Layer 4 of a small transformer language model trained on English Wikipedia (8 layers, counted from 0, width 64).
A neuron's activation on a vector x is SiLU(gate . x) times (in . x), where the dot is the dot product.

Input weights of the MLP neurons that the questions are about. A number n stands for n times 0.00098.
n1 gate: -165 -128 75 -215 -36 147 -38 -306 125 135 -117 -16 -85 -99 -378 44 108 51 -64 -30 -87 24 113 -36 -32 20 112 0 99 -25 -65 199 117 -58 -198 85 -17 -77 -122 -115 80 62 170 95 255 53 -98 324 -58 91 -54 -128 -125 -139 -93 205 212 55 -12 270 30 -13 270 -16
n7 gate: 44 268 -93 4 -98 67 52 0 66 -88 -124 17 0 -62 77 -278 34 196 -93 162 -211 -162 291 80 -144 90 30 13 80 -222 -202 -330 258 9 -4 -159 62 305 125 218 90 177 -47 13 131 170 13 13 -437 -67 -110 78 -13 -41 99 87 225 63 29 -21 -24 0 -17 -82
n22 gate: -182 0 83 320 -320 -31 -100 -135 -151 201 -43 9 247 279 215 -323 -189 52 -260 -78 52 -49 124 -79 -40 98 -27 79 18 18 -147 9 42 229 -170 -182 -180 34 63 26 -106 -4 -290 -14 4 27 -81 37 -46 61 34 -128 -125 -179 -44 -235 -148 -262 165 -53 84 264 17 -192
n47 gate: 0 -203 44 131 153 139 -102 57 62 166 125 41 300 70 -217 160 -84 -35 88 269 79 60 157 103 -397 97 -237 -127 16 -21 8 70 -290 100 12 112 -59 -172 -94 103 -153 39 -125 -78 44 197 -49 -100 37 183 92 -166 190 50 32 -25 -61 -12 8 75 49 -240 -83 186
n67 gate: -81 -145 135 121 217 146 81 128 -73 103 -164 -22 53 -41 76 195 64 -35 -125 -137 78 -65 40 218 -48 105 65 -14 -178 -37 -171 -56 -181 104 57 -10 -147 -288 55 -57 36 73 -51 -122 50 70 -114 164 75 64 -14 14 -134 59 203 4 55 270 -7 -178 113 -200 174 73
n89 gate: 158 -5 27 126 18 94 42 -64 13 -178 -22 -91 100 196 -229 -110 94 119 -112 -21 -170 -285 -118 81 -66 -5 68 125 -116 -79 233 -19 142 295 -258 334 -76 -95 9 -357 -208 109 137 19 49 -306 -9 164 14 -192 -60 61 -241 -266 -68 -226 0 -103 138 192 -111 -114 40 -175
n109 gate: -126 95 -61 15 265 57 -140 -133 -216 30 163 -240 52 -178 -53 -153 156 -150 76 -4 -61 -123 -85 -68 60 81 34 -121 205 82 -143 261 -128 -147 -42 55 -112 -102 93 15 -84 -133 -104 -8 201 24 -129 -301 -151 -11 190 -59 104 -7 -142 -51 132 -128 -37 212 134 -140 11 -26
n123 gate: -134 99 -53 -50 193 50 108 59 0 -76 -64 -136 130 99 -29 0 134 -57 -115 18 -80 108 -240 38 190 0 173 0 137 31 78 4 -153 -215 118 -7 -426 162 129 -84 -35 -67 -217 -28 -69 114 -83 -116 -72 -103 195 30 -136 -19 -46 158 168 -106 -191 -57 -175 -230 248 7
n135 gate: 96 -115 -163 -146 228 110 -154 -5 117 61 177 -112 -169 202 -38 -192 186 -61 -181 173 171 120 76 -101 -80 -251 13 -115 -92 -195 4 142 190 -133 -145 21 102 -153 -144 92 -36 167 94 -325 -35 -105 168 -60 124 -123 -123 -137 -367 69 112 55 -189 110 119 154 147 -330 -18 155
n144 gate: -337 111 -155 86 27 53 71 -121 -100 266 204 223 102 139 -46 191 -150 -121 -134 90 -202 184 -282 -198 18 71 -318 27 150 -22 125 -245 -96 257 297 103 158 108 44 -112 59 16 174 405 -118 33 -380 -72 162 144 -72 114 320 244 -309 50 -235 223 -62 -32 5 310 186 -240
n169 gate: -30 -4 -11 107 -87 -164 24 70 -28 11 -18 153 -103 -93 15 -256 265 -28 -22 124 21 -127 73 14 458 -171 72 -100 -165 81 -66 164 -200 -191 -14 -125 49 72 -143 21 83 -98 11 -30 -79 -41 11 -280 -45 -107 141 -35 120 -7 -98 70 209 68 128 39 -92 -19 46 175
n191 gate: -103 121 -8 44 -16 -84 76 -176 168 -103 59 -53 254 -17 132 -169 -404 -75 -112 180 111 -121 202 -120 -68 -41 -117 -164 -8 115 -134 150 13 -150 111 208 -4 131 -57 266 36 31 -272 50 -44 62 148 113 63 -135 -88 -4 211 66 202 -177 155 143 23 -40 -172 -46 40 -101
n213 gate: -152 198 4 164 -188 -13 -16 -98 394 4 -76 -31 -266 -113 -18 101 -82 21 -278 45 47 144 175 69 0 -172 -31 35 -17 245 -277 -36 -264 -27 142 146 -219 -125 -75 -9 -109 0 35 -350 -39 -259 31 -72 104 -69 -83 -147 31 17 -44 -268 66 -108 -96 -289 157 -100 -125 -8
n235 gate: -101 -7 -101 -144 -89 -160 -176 107 -54 -49 83 -13 100 -71 115 7 -3 -23 111 -171 -153 56 43 85 -4 66 -39 -196 -36 -74 156 27 -168 -181 -23 -63 -34 -16 177 45 129 -25 -10 190 36 -108 209 -78 -7 10 -82 -86 50 -282 -93 -24 -90 19 -170 -59 -118 -48 -7 -254
n256 gate: -3 -92 55 -46 -50 95 41 3 210 43 198 25 20 -16 -26 89 -21 -63 37 -195 95 -68 59 67 104 159 83 -83 -31 28 -41 248 -36 -10 -79 -9 -74 -65 9 64 -90 -227 100 -172 113 -218 -16 221 -128 9 -100 6 -208 -42 -152 -117 -116 9 -68 18 -35 42 3 -131
n291 gate: 149 -71 200 40 -77 164 -38 -210 -55 -48 -141 221 -102 109 0 -121 -109 -55 12 -11 248 105 -77 409 -173 220 -97 -148 -301 -186 118 192 21 -63 32 54 72 23 -33 -48 -142 -211 102 -17 -68 182 108 67 -50 80 -155 -136 -94 -8 -4 194 131 56 8 96 253 -4 -124 39
n315 gate: 262 -412 13 22 153 107 -181 -5 0 168 157 82 -355 222 -323 239 -54 -132 192 -113 13 -18 203 -40 232 177 -4 -53 307 128 -100 296 -75 28 -177 -108 155 13 -36 -173 -94 -108 299 -97 -71 -175 -50 84 130 -53 39 86 122 100 95 -37 -50 44 13 9 153 -141 -36 43
n348 gate: 203 126 -25 126 -138 30 57 -124 218 95 -118 144 -166 242 75 -62 222 114 -56 -104 -216 -36 -153 -45 308 -21 -290 -151 -232 -140 -72 84 -43 58 145 400 -143 -82 124 -20 -92 -49 226 78 50 94 -437 216 169 -55 -107 186 200 -476 235 5 -206 10 -224 -111 -10 133 -96 -167
n360 gate: -163 76 299 280 45 89 188 -125 60 186 -55 37 4 55 -285 45 -65 80 -65 -133 -117 -225 29 32 23 -198 -225 61 -158 -175 82 223 -115 -97 93 82 -85 93 170 -177 -229 75 -317 114 -61 8 -29 -55 85 -28 -62 -8 99 -118 -234 -58 -79 -109 -4 -129 31 222 -154 -83
n1 in: 55 114 -152 -43 -97 -17 -63 -109 32 135 -52 142 -32 -90 -332 181 13 147 106 -71 -284 -114 27 -109 -22 -87 87 79 139 -99 -135 141 56 -135 -76 -58 -42 -3 -159 -168 54 10 91 151 -56 75 -41 338 -42 -10 -29 42 -81 -3 -20 -17 37 23 134 158 13 49 -102 94
n7 in: -72 -210 -244 -159 8 -8 -187 -203 -141 139 68 107 -215 -49 -120 -273 -43 -61 -82 -149 -143 -27 134 148 -70 -67 8 -214 -214 -64 -36 -218 8 207 -19 -162 -78 -134 -107 178 -35 0 -71 20 -113 -8 88 20 -85 -81 -34 11 87 -91 -280 108 -163 -81 255 85 -41 164 81 144
n22 in: 92 46 -26 -41 -131 -59 -241 -19 -217 232 -43 87 -114 31 150 -74 -26 -36 -215 -211 -44 366 116 7 -33 -15 45 -74 81 190 -45 19 -51 12 18 -225 198 -57 23 276 0 -76 -41 -134 -55 69 198 46 -166 -96 -103 32 -154 101 -37 34 15 107 164 85 -113 191 81 -7
n47 in: -176 59 -75 -34 -88 230 -279 182 19 -34 96 -104 36 -228 -206 274 49 -34 -53 106 -113 -176 -50 68 -253 -161 -103 87 -8 -171 -85 -142 -223 -150 -139 102 12 -94 -74 -41 -57 55 0 -20 19 129 19 35 281 15 -51 117 38 272 42 4 -54 -180 -15 124 173 20 -128 44
n67 in: -47 -112 48 54 100 31 40 113 -92 87 -102 -136 111 -62 45 123 -11 -39 -51 -50 -34 -26 -52 -42 -80 141 103 68 -105 -111 -248 38 -18 -59 -65 -77 -316 -152 -49 -28 40 -88 -46 62 -17 -94 -137 -6 -127 104 76 -162 -190 3 -43 -9 35 141 -38 -110 -81 15 62 -41
n89 in: 101 101 148 37 52 277 175 -52 32 143 -222 -33 74 246 -128 -77 -125 -228 -246 -173 194 -28 61 -14 236 -301 93 -282 -139 95 66 -173 -122 -101 115 161 -253 151 109 313 -103 -72 66 5 93 444 -100 222 -92 -152 -134 36 127 -99 61 186 -114 -9 0 83 -115 39 -74 -212
n109 in: -63 131 -39 -45 -75 61 61 26 -316 128 -41 151 72 -154 -10 43 129 95 94 24 13 -140 -52 -148 -66 -43 114 -138 -132 -10 -102 64 17 -138 112 90 -34 111 89 -144 0 35 -49 -180 -258 23 -53 50 -34 154 9 122 -23 9 -264 73 -7 22 -149 -129 46 -34 -93 -157
n123 in: -83 -128 27 -165 8 -42 -170 67 -105 -156 64 -340 134 -176 172 51 -277 110 -119 14 -46 112 -78 -46 334 35 4 -130 73 -142 47 12 -222 64 149 -37 48 -55 39 130 -190 15 90 64 73 -87 -87 -44 76 321 81 19 19 97 -109 51 12 233 -211 42 99 0 199 112
n135 in: -67 -28 -27 3 62 -215 -71 88 -13 75 -121 -108 -11 303 88 180 161 -105 79 -26 -153 -69 10 -24 8 -28 -148 -116 24 63 -125 167 58 -4 153 66 83 46 -35 293 -128 153 -10 -92 -216 -7 25 64 -32 -89 -66 -80 -129 280 149 85 -17 37 -82 201 -118 -116 48 70
n144 in: -278 -123 -164 -119 32 -109 -142 -136 -85 -64 263 98 92 -128 53 -46 18 77 174 17 -105 129 18 -91 129 111 166 18 173 94 -116 384 10 -119 -9 123 149 39 -434 -127 37 76 181 -90 -192 -80 -155 -109 14 82 -48 -106 310 -67 60 -33 210 -440 -136 -182 -31 -245 -23 -151
n169 in: 112 -23 201 118 223 232 67 6 36 49 39 -63 -49 -68 3 28 81 138 22 -3 -40 97 -16 -214 193 -13 -28 149 -87 147 -79 0 -245 65 -3 -30 -85 39 209 -179 88 118 -28 -93 12 -19 35 -29 19 22 -27 123 119 -48 204 42 130 59 -21 -65 166 -114 77 -21
n191 in: -117 47 -221 -217 59 158 90 28 62 -81 -66 -170 -278 141 -19 126 -158 -272 32 -140 41 146 -169 104 82 51 -9 -149 298 -14 64 -14 -262 -217 27 -179 119 -56 -125 126 -59 -75 115 -234 18 271 116 236 99 -23 13 -241 160 -9 -224 93 -240 -54 -118 -113 -285 200 -297 -66
n213 in: -287 213 -60 326 57 20 -160 -8 170 84 -16 20 -34 134 30 211 -64 -187 -48 -173 128 223 387 36 14 -102 -77 -92 201 91 98 33 38 -88 -40 54 -148 -147 -8 24 98 74 20 -171 12 -83 211 -63 25 140 -232 -59 -49 -106 24 -158 156 92 -109 -156 157 -38 -212 90
n235 in: 157 -91 -148 94 26 210 -127 -93 82 -180 106 89 -35 -41 8 -239 4 122 -7 -248 -47 154 11 148 45 96 117 -127 62 -224 59 -23 -195 -19 47 84 84 185 -15 22 70 -138 -258 86 -14 -26 142 -212 -269 -11 -31 21 -29 190 -22 -60 119 61 -49 -282 48 -42 58 35
n256 in: 9 -90 53 -31 -124 95 108 -140 93 3 79 57 44 6 -36 72 -142 -14 118 -57 -53 -138 102 103 170 71 31 -47 -47 52 -40 304 9 -17 -91 -5 -85 -91 -108 44 -14 -185 3 -64 -33 -210 3 96 -32 17 -118 130 -173 -57 -147 -69 -34 -97 -35 22 -75 12 -81 -109
n291 in: 75 -36 84 -184 -179 191 -112 -8 56 -191 -90 39 -94 -4 192 205 96 -45 162 -194 -229 -35 -132 176 56 -55 23 -69 -218 -12 8 92 129 4 23 -26 -12 -85 47 -244 -236 -15 -4 115 -88 242 -134 44 216 115 -262 -89 -27 63 -8 138 16 -50 33 27 245 -12 -11 273
n315 in: 226 -73 81 133 37 111 -38 -38 -145 191 87 -83 -102 50 -324 264 -37 -62 56 -28 -37 15 79 -7 130 166 -22 -67 4 88 -4 150 101 -243 -121 -57 4 -39 -76 18 -79 -108 244 -349 -7 -233 130 266 46 -111 82 22 4 65 -11 187 -95 -11 -178 22 -67 180 -92 -40
n348 in: -86 -194 216 -197 139 -83 46 313 -236 -73 67 -260 99 -51 257 -176 49 -53 20 129 -260 194 -110 108 28 145 -183 383 69 -10 110 15 150 67 435 218 52 -274 -10 -83 174 -230 210 20 -275 147 198 -138 -51 240 90 43 -145 43 -60 -91 -191 -29 -114 -64 174 -218 10 19
n360 in: -290 48 15 73 101 92 -7 -28 -336 -8 -68 82 143 -28 -144 39 116 -34 -62 0 27 -214 82 -96 231 -70 -89 -35 165 163 8 60 -191 -100 122 182 -109 89 -79 -65 43 71 -137 0 46 -36 -111 -48 52 134 -100 -123 20 -101 -90 238 -55 11 -89 180 -118 24 414 -270

Each question shows a token from some text and the vector x that enters the MLP there. A number n stands for n times 0.017.

" Sin": -161 -29 34 26 -22 28 -125 46 -117 -87 120 -54 220 20 34 117 -141 -40 109 4 -49 5 85 303 -90 63 52 -86 67 -102 -61 -11 -95 -87 -6 -149 -146 4 -117 -7 85 -62 -197 18 15 -14 -106 74 -108 -84 61 38 -4 147 138 149 50 65 31 0 -40 -75 7 137
Which of these neurons fires most? n47

" for": 105 82 -35 -5 -80 -58 169 123 26 -73 89 40 -48 -92 85 152 -133 15 19 -39 -178 113 -35 -54 283 49 -168 24 43 -5 48 -90 44 -136 -43 153 -52 -76 -135 79 22 20 -18 29 -72 86 24 -38 -98 -24 11 162 -164 -88 -25 112 26 -175 62 24 -25 8 -98 -61
Which neuron fires most, and how strongly? n348, at about 8.4

"=": 81 57 -4 38 52 -79 -16 75 2 103 25 -38 202 -59 -30 -177 -69 78 65 -22 -50 205 44 -187 86 -137 -200 -59 79 109 -24 -55 35 -40 11 -235 -18 5 -1 8 60 22 -13 56 -3 9 20 -136 48 -161 11 -137 -142 -41 -33 -91 62 94 133 -17 -87 170 -98 -226
Which neuron fires most, and how strongly? n22, at about 14

" |": -71 128 28 -50 -85 46 -95 41 -77 28 86 118 107 -44 -54 -90 112 54 -57 -47 17 9 61 4 271 -93 52 -84 71 105 24 -10 -8 -268 -44 -2 -70 -103 -77 63 -41 -132 80 -14 -139 -22 50 -164 -16 -30 -10 49 -209 55 100 -38 16 106 -38 -82 120 -56 -3 139
The two highest activations, in order: n213, n123

" Rec": -20 -68 -57 -4 -32 -131 24 8 -17 78 -135 32 15 -95 -169 -123 -44 -11 9 99 -87 136 -113 217 6 -104 -1 -144 87 44 -188 86 -62 -181 -165 66 -60 79 -148 127 92 -45 -176 93 -14 29 42 -96 -65 -122 105 -35 -19 42 -64 -118 -105 -23 45 -98 -63 123 48 218
Which neuron fires most, and how strongly? n191, at about 3.2

" Am": 67 -48 -101 -61 88 -114 -302 99 -60 50 -50 53 92 -63 77 -16 4 -88 66 26 -71 -61 135 163 78 31 -74 -88 80 -25 -98 27 -25 -99 -148 -90 -44 -121 -213 200 -34 27 -57 34 24 78 162 -108 -69 -101 -94 -131 -88 152 69 -6 -69 36 -188 -12 107 -51 28 -123
Which of these neurons fires most? n135

"ler": 92 -36 37 -46 -88 127 -27 50 113 -61 -72 -107 44 16 33 3 -114 120 48 -182 73 -203 -69 -47 39 8 -34 29 74 -125 -26 0 67 -84 32 53 65 -122 -7 -58 -62 -85 149 -49 86 -245 -37 -33 -225 -98 -142 -29 -93 172 -23 120 105 169 74 -36 -107 85 -88 149
The two highest activations, in order: n256, n315

"s": 107 72 -3 47 35 -115 1 47 -29 13 -57 47 36 -2 -166 -87 -142 87 -7 -190 68 70 60 27 215 41 100 -167 2 -89 -127 -21 -8 -40 -148 -109 -68 53 56 -395 107 86 -30 65 -71 -108 -62 -113 -61 19 80 -81 58 65 -59 140 37 61 28 88 -69 122 31 28
Which of these neurons fires most? n169

"land": 44 129 -2 -73 -78 129 -18 -131 -130 -38 45 56 -86 69 -100 -69 -105 7 56 -133 44 58 68 86 -4 33 23 -168 -12 -94 -76 -40 27 -130 -201 -133 -118 -78 22 -341 -24 51 -102 121 -51 -53 69 124 -108 -171 74 -32 -32 91 -75 176 74 45 -149 -40 32 -53 83 -74
Which of these neurons fires most? n1

" Phil": -49 -74 -55 46 -117 19 -120 1 -154 -73 70 -113 73 -164 45 109 -72 -215 187 29 -122 -8 -100 96 -9 -37 -136 -101 207 -44 -6 95 98 -199 -128 -121 17 45 -142 -65 -18 -20 -125 37 73 59 -16 10 -138 -25 -146 -143 15 43 22 43 -136 38 32 10 127 23 -111 32
Which neuron fires most, and how strongly? n47, at about 3.9

" Tech": -81 -26 -42 45 -94 -158 -116 5 -128 -147 -83 3 13 -68 -74 55 -53 -69 37 33 -128 25 -32 132 15 90 -117 -7 88 -101 -85 75 -43 -62 -46 -280 -65 -17 -186 -55 -166 49 -36 -25 22 -26 49 -40 -111 -45 -177 80 -202 -56 -94 35 -211 116 -35 141 -36 -54 -2 228
Which neuron fires most, and how strongly? n135, at about 3.2

" prof": 123 32 62 81 -17 -213 -164 16 -8 -2 18 -88 90 -155 54 -42 -205 -66 45 121 -84 77 -18 102 -92 -45 -128 -34 -32 -161 -103 48 36 -8 113 52 59 -12 -197 262 59 -22 -121 56 -117 99 -7 -23 -217 -13 -90 -87 1 -37 -107 -18 -85 28 -8 11 -7 177 -64 -11
Which neuron fires most, and how strongly? n7, at about 7.5

" assistant": 38 60 -211 37 -98 -71 -53 148 180 131 -145 -121 33 -84 -63 185 -41 -41 20 43 13 41 -71 71 173 13 -50 -41 -79 -82 -128 74 0 -118 -66 56 87 201 -29 -138 52 -53 -115 41 -63 70 -36 -48 -139 7 -33 28 36 0 -47 -49 -42 102 32 187 -118 42 -225 3
Which neuron fires most, and how strongly? n191, at about 1

"uro": 149 -36 -32 10 11 -91 -247 206 139 10 33 25 164 -78 -17 58 137 1 53 222 -80 72 -16 -172 -9 -52 -23 5 -30 -37 -104 68 25 111 -36 -25 -99 -79 -190 80 61 48 75 -46 54 73 163 83 60 -27 -47 -187 -6 110 -138 49 -43 157 64 76 -57 63 55 -130
Which of these neurons fires most? n135

"H": 54 -106 43 -70 -109 -33 -190 -38 106 -64 65 -32 144 -19 46 127 -114 25 -24 -34 -3 -159 91 -3 20 -52 256 15 -72 34 -132 -13 -114 -27 -41 -94 3 -11 -125 -12 24 -1 -90 -99 -75 -177 115 0 -101 -157 -46 -160 44 141 80 -55 -7 44 -18 -35 -140 108 234 146
Which of these neurons fires most? n256

" Rub": -50 14 -123 1 -143 -67 -132 13 81 33 159 31 59 42 43 51 -103 -61 40 -95 -180 24 187 179 -10 90 -77 -172 158 -189 -25 -58 -75 -133 -124 15 -43 -88 -82 73 66 -37 15 -130 88 -132 26 -79 -126 -159 20 -260 50 62 -29 -19 -62 53 -4 132 2 102 -60 59
Which of these neurons fires most? n235

",": 84 36 24 -57 -50 -118 39 111 38 -106 160 -20 -21 -61 63 168 -56 44 -4 -84 -27 93 -21 -54 319 50 -130 -22 -19 -93 103 -166 8 -106 -92 139 -68 -41 -82 -8 23 87 -14 71 16 -11 102 -78 -79 -104 -54 62 -185 -43 -24 103 22 -154 116 -4 28 43 -141 -60
The two highest activations, in order: n235, n348

"nic": 63 15 -52 111 -45 -20 -68 -23 32 -10 -46 -148 34 36 -84 -114 -103 57 89 198 -171 15 -131 49 74 -35 70 47 -49 10 -92 112 -197 -106 104 9 -60 16 -180 -157 43 -7 -124 -23 122 -139 -64 93 -100 56 58 -122 29 182 -241 193 41 60 -5 46 -22 20 72 72
Which of these neurons fires most? n123

"fe": 176 -137 6 -85 151 -69 -12 -83 7 37 -90 -98 -34 -145 37 19 -219 116 114 102 -9 56 -113 -108 -131 -117 -76 21 47 -86 -167 57 87 -6 -129 25 -97 2 -99 54 -4 29 18 -53 -12 -75 125 -12 -179 -91 -62 -257 -108 46 -45 -46 24 150 -82 24 -58 -5 6 -70
Which neuron fires most, and how strongly? n135, at about 4.5

"|": 37 29 -15 17 -161 -2 183 114 -45 -54 136 -9 -34 -136 -13 168 -68 7 12 49 -202 206 33 -81 168 64 -137 71 -39 10 -74 -99 12 -152 -57 65 -19 -115 -18 130 -11 52 -61 78 -113 13 59 -49 -27 8 -9 34 -242 -28 12 161 -13 -156 140 44 9 105 -125 13
Which neuron fires most, and how strongly? n89, at about 0.28

" of": 92 96 -53 29 99 -118 124 57 63 -65 20 -26 40 -89 28 80 -86 32 10 -164 -52 24 -3 19 389 -43 -111 -6 -44 -75 -25 -58 111 -51 63 -4 -74 -69 -99 81 18 31 -5 -13 -56 46 9 -35 -127 -34 133 119 -185 23 -56 45 69 -89 5 12 -79 53 -127 -159
Which of these neurons fires most? n123

" San": -106 102 -1 107 -113 35 -77 29 -97 -51 -70 34 33 -61 38 5 -60 -88 62 162 52 164 -70 75 3 121 -114 19 271 23 -52 -90 -103 -165 -207 -11 -132 2 -202 -63 100 -37 -161 50 -32 139 -5 21 -20 -160 57 112 -81 62 -99 -37 30 204 -66 5 29 -55 -75 -16
Which of these neurons fires most? n191

" and": -29 27 -47 66 143 -241 -70 69 22 66 100 -12 102 -89 43 99 -176 102 -14 -26 -49 58 -104 -54 299 -41 -13 57 27 91 -31 -87 -35 -30 -29 -13 -86 30 -95 -165 10 91 -148 148 -39 -31 91 -79 -122 51 96 135 -64 86 -41 40 -25 -7 38 -66 -69 116 -116 -86
The two highest activations, in order: n123, n144

"imi": 31 152 102 49 -29 -67 -134 113 1 -70 -5 44 108 -81 68 67 54 -49 -16 113 119 -77 -109 111 85 -91 -99 43 -131 -29 -82 -27 -89 127 55 -156 -147 -114 -92 287 -130 49 -16 -43 42 -170 72 -16 95 122 137 34 81 -45 7 -15 94 215 121 47 -93 16 -29 96
Which of these neurons fires most? n67

"aw": 17 -61 -44 -93 9 124 -155 -6 121 -78 186 63 161 -16 -83 189 -169 -7 -59 -55 47 -137 80 48 161 15 211 -68 -41 -43 -61 -10 -106 19 -83 -76 13 -11 -73 181 59 13 118 -13 -56 -167 -14 -48 -20 73 -20 -108 116 48 44 79 60 239 -15 -19 1 61 53 177
The two highest activations, in order: n315, n256

" upon": 108 17 -14 12 -10 -73 125 109 38 -69 68 59 -23 -80 64 102 -113 14 20 -99 -167 111 -35 -85 270 -1 -178 -15 2 -101 18 -99 77 -119 -54 149 -63 -114 -118 82 25 37 19 136 -76 81 93 -29 -66 -35 -4 111 -190 -72 -8 133 17 -171 88 93 -2 83 -106 -82
Which neuron fires most, and how strongly? n348, at about 8

" M": -10 26 -212 140 -118 -18 -75 7 -126 69 -2 -12 46 -51 48 201 84 24 -15 -15 47 -2 -15 153 109 -88 14 128 71 -89 -150 63 -15 17 51 -96 -95 24 -285 -118 136 82 -137 -43 -152 102 14 37 37 -171 -137 -120 8 70 -2 -106 -106 87 -3 93 -158 -6 -63 10
Which neuron fires most, and how strongly? n213, at about 1.6

"in": 151 39 -11 -121 170 -88 -165 173 60 18 -33 -72 188 16 -59 84 136 -41 -50 -33 35 -26 -46 -167 83 70 89 -16 60 -75 -133 178 -68 51 -129 -35 53 -24 28 -87 -78 -146 -14 25 214 -165 39 30 25 -49 -47 203 -38 -44 -76 209 27 120 -14 -14 -81 -62 -41 -98
Which of these neurons fires most? n315

" a": 93 55 -16 36 -95 -77 145 140 -31 -9 24 -44 -5 -153 -49 101 -77 40 -34 -18 -214 62 -4 -54 277 41 -183 13 7 -61 13 -92 23 -51 -15 196 1 -64 -161 -3 29 22 -42 92 -129 138 101 -23 -22 -8 57 72 -240 -8 -2 146 2 -101 34 -11 -10 104 -68 88
Which neuron fires most, and how strongly? n348, at about 6.5

" Un": 65 -86 -26 -120 -37 -144 -36 52 -13 -38 13 -39 64 -10 -45 223 3 75 154 -50 -225 66 -84 91 8 -12 -233 32 -5 -106 -155 -121 64 -153 78 -26 0 72 -80 267 49 -104 -136 71 21 -36 69 -8 -48 -263 -31 139 -45 119 27 87 18 32 -15 108 85 -18 -62 23
Which of these neurons fires most? n7

" murder": -66 28 -84 -16 -37 -122 -27 110 -7 -119 -122 51 101 -70 -171 111 -71 17 7 52 -25 -18 -32 -45 93 -62 -268 -175 -193 -119 4 15 181 -75 67 25 -48 -112 -165 -173 -64 22 -49 101 38 111 142 -14 -199 26 -69 -23 90 -39 -7 16 34 49 -45 50 -97 129 -71 -12
Which three neurons fire most, strongest first? n360, n291, n1

" Lan": -64 -93 -4 70 63 -76 -120 -31 126 -112 -40 16 191 -38 -104 44 -19 -141 138 8 -41 152 168 -23 37 -63 39 58 48 43 -34 136 -9 -111 -81 -91 80 -64 -259 -45 -95 -4 32 56 -107 -67 9 -33 -154 -169 -195 64 39 -85 17 -26 40 47 -116 -205 120 -81 -32 52
Which neuron fires most, and how strongly? n213, at about 12

"ry": -11 7 -10 42 73 6 90 40 183 38 -13 -13 97 -91 3 76 -111 49 140 -141 205 -145 -20 -4 202 -197 -22 28 -128 -34 -150 -49 114 -69 -113 -150 -54 -85 -124 -114 -83 26 -19 93 66 -110 49 -10 45 95 -252 -104 -99 2 -25 151 -31 72 48 2 -122 7 21 -92
Which of these neurons fires most? n256

"ver": 65 -144 109 -89 107 169 -142 -93 28 -25 -28 22 112 -11 -65 -87 -110 -45 39 -66 -82 -60 -66 14 -74 -81 195 -43 -5 -85 -42 -89 -94 -105 -141 38 -150 62 -69 178 132 -54 18 -61 5 -169 120 -17 -81 5 -50 -48 -88 83 14 239 22 93 -146 -47 87 58 164 69
Which three neurons fire most, strongest first? n123, n67, n235

"cast": 43 -26 98 -8 -60 65 -70 -18 58 -91 -66 -81 110 66 -112 -152 -39 -33 -28 85 -112 -13 43 124 9 96 191 -154 -122 -81 130 -19 -135 -82 -156 -134 -23 12 -82 238 -5 20 -48 13 116 -176 -58 -31 -65 -204 -61 -157 14 -54 -161 141 42 -10 -193 21 -31 -29 -151 58
Which of these neurons fires most? n235

"ym": -50 -145 200 3 -94 67 -209 9 -76 23 34 -106 17 63 -89 18 -66 105 -59 -142 -20 37 40 112 8 -96 -41 -56 -105 -122 -135 18 -58 -15 107 -10 -41 12 -74 -128 -55 128 -164 -8 14 -192 -50 61 -72 162 35 -106 -89 116 -31 125 85 248 74 108 -163 40 93 26
Which neuron fires most, and how strongly? n67, at about 11

"\n": 75 46 -3 16 -88 -64 141 102 -80 -131 110 -6 -37 -72 13 152 18 171 96 -5 -133 190 -9 -29 183 77 -163 -48 19 -15 -8 -79 -10 -203 -132 136 -96 -12 -38 113 15 90 -189 157 -134 -24 26 11 -42 -47 -34 -46 -88 -186 -26 26 32 -147 10 -27 -3 121 49 56
Which three neurons fire most, strongest first? n235, n360, n123

" father": 25 15 -92 -54 -63 -28 10 116 129 -83 -76 0 125 -37 45 180 -63 58 54 114 -70 19 -83 17 115 113 -209 -51 -128 -189 26 -26 261 -162 -40 40 53 -49 -158 -117 87 -21 -52 124 -79 -47 86 -111 -163 112 -69 -22 31 22 -19 70 24 93 100 121 48 45 -94 -44
Which of these neurons fires most? n291

" her": -38 92 -32 109 -49 -72 -7 104 -26 27 24 -58 50 -156 109 108 -158 -3 97 75 -92 42 -10 -24 149 126 -185 -106 5 -93 -40 -52 125 -45 -32 197 63 43 -257 -115 171 -54 21 32 -98 74 11 -56 -81 -35 93 -79 -113 36 27 97 54 -86 192 -35 -3 22 -132 118
Which of these neurons fires most? n144

" function": 13 6 -50 90 -61 -88 15 87 9 -16 -56 -40 104 16 -2 172 -75 62 -16 -144 -85 -71 -128 222 -23 -91 3 -97 -303 -70 -166 -112 -101 -80 100 -77 -45 -103 21 -12 123 -37 -89 141 14 -28 102 -5 -266 -126 -94 48 -37 3 -28 99 59 63 100 89 -21 18 -95 160
Which three neurons fire most, strongest first? n67, n7, n291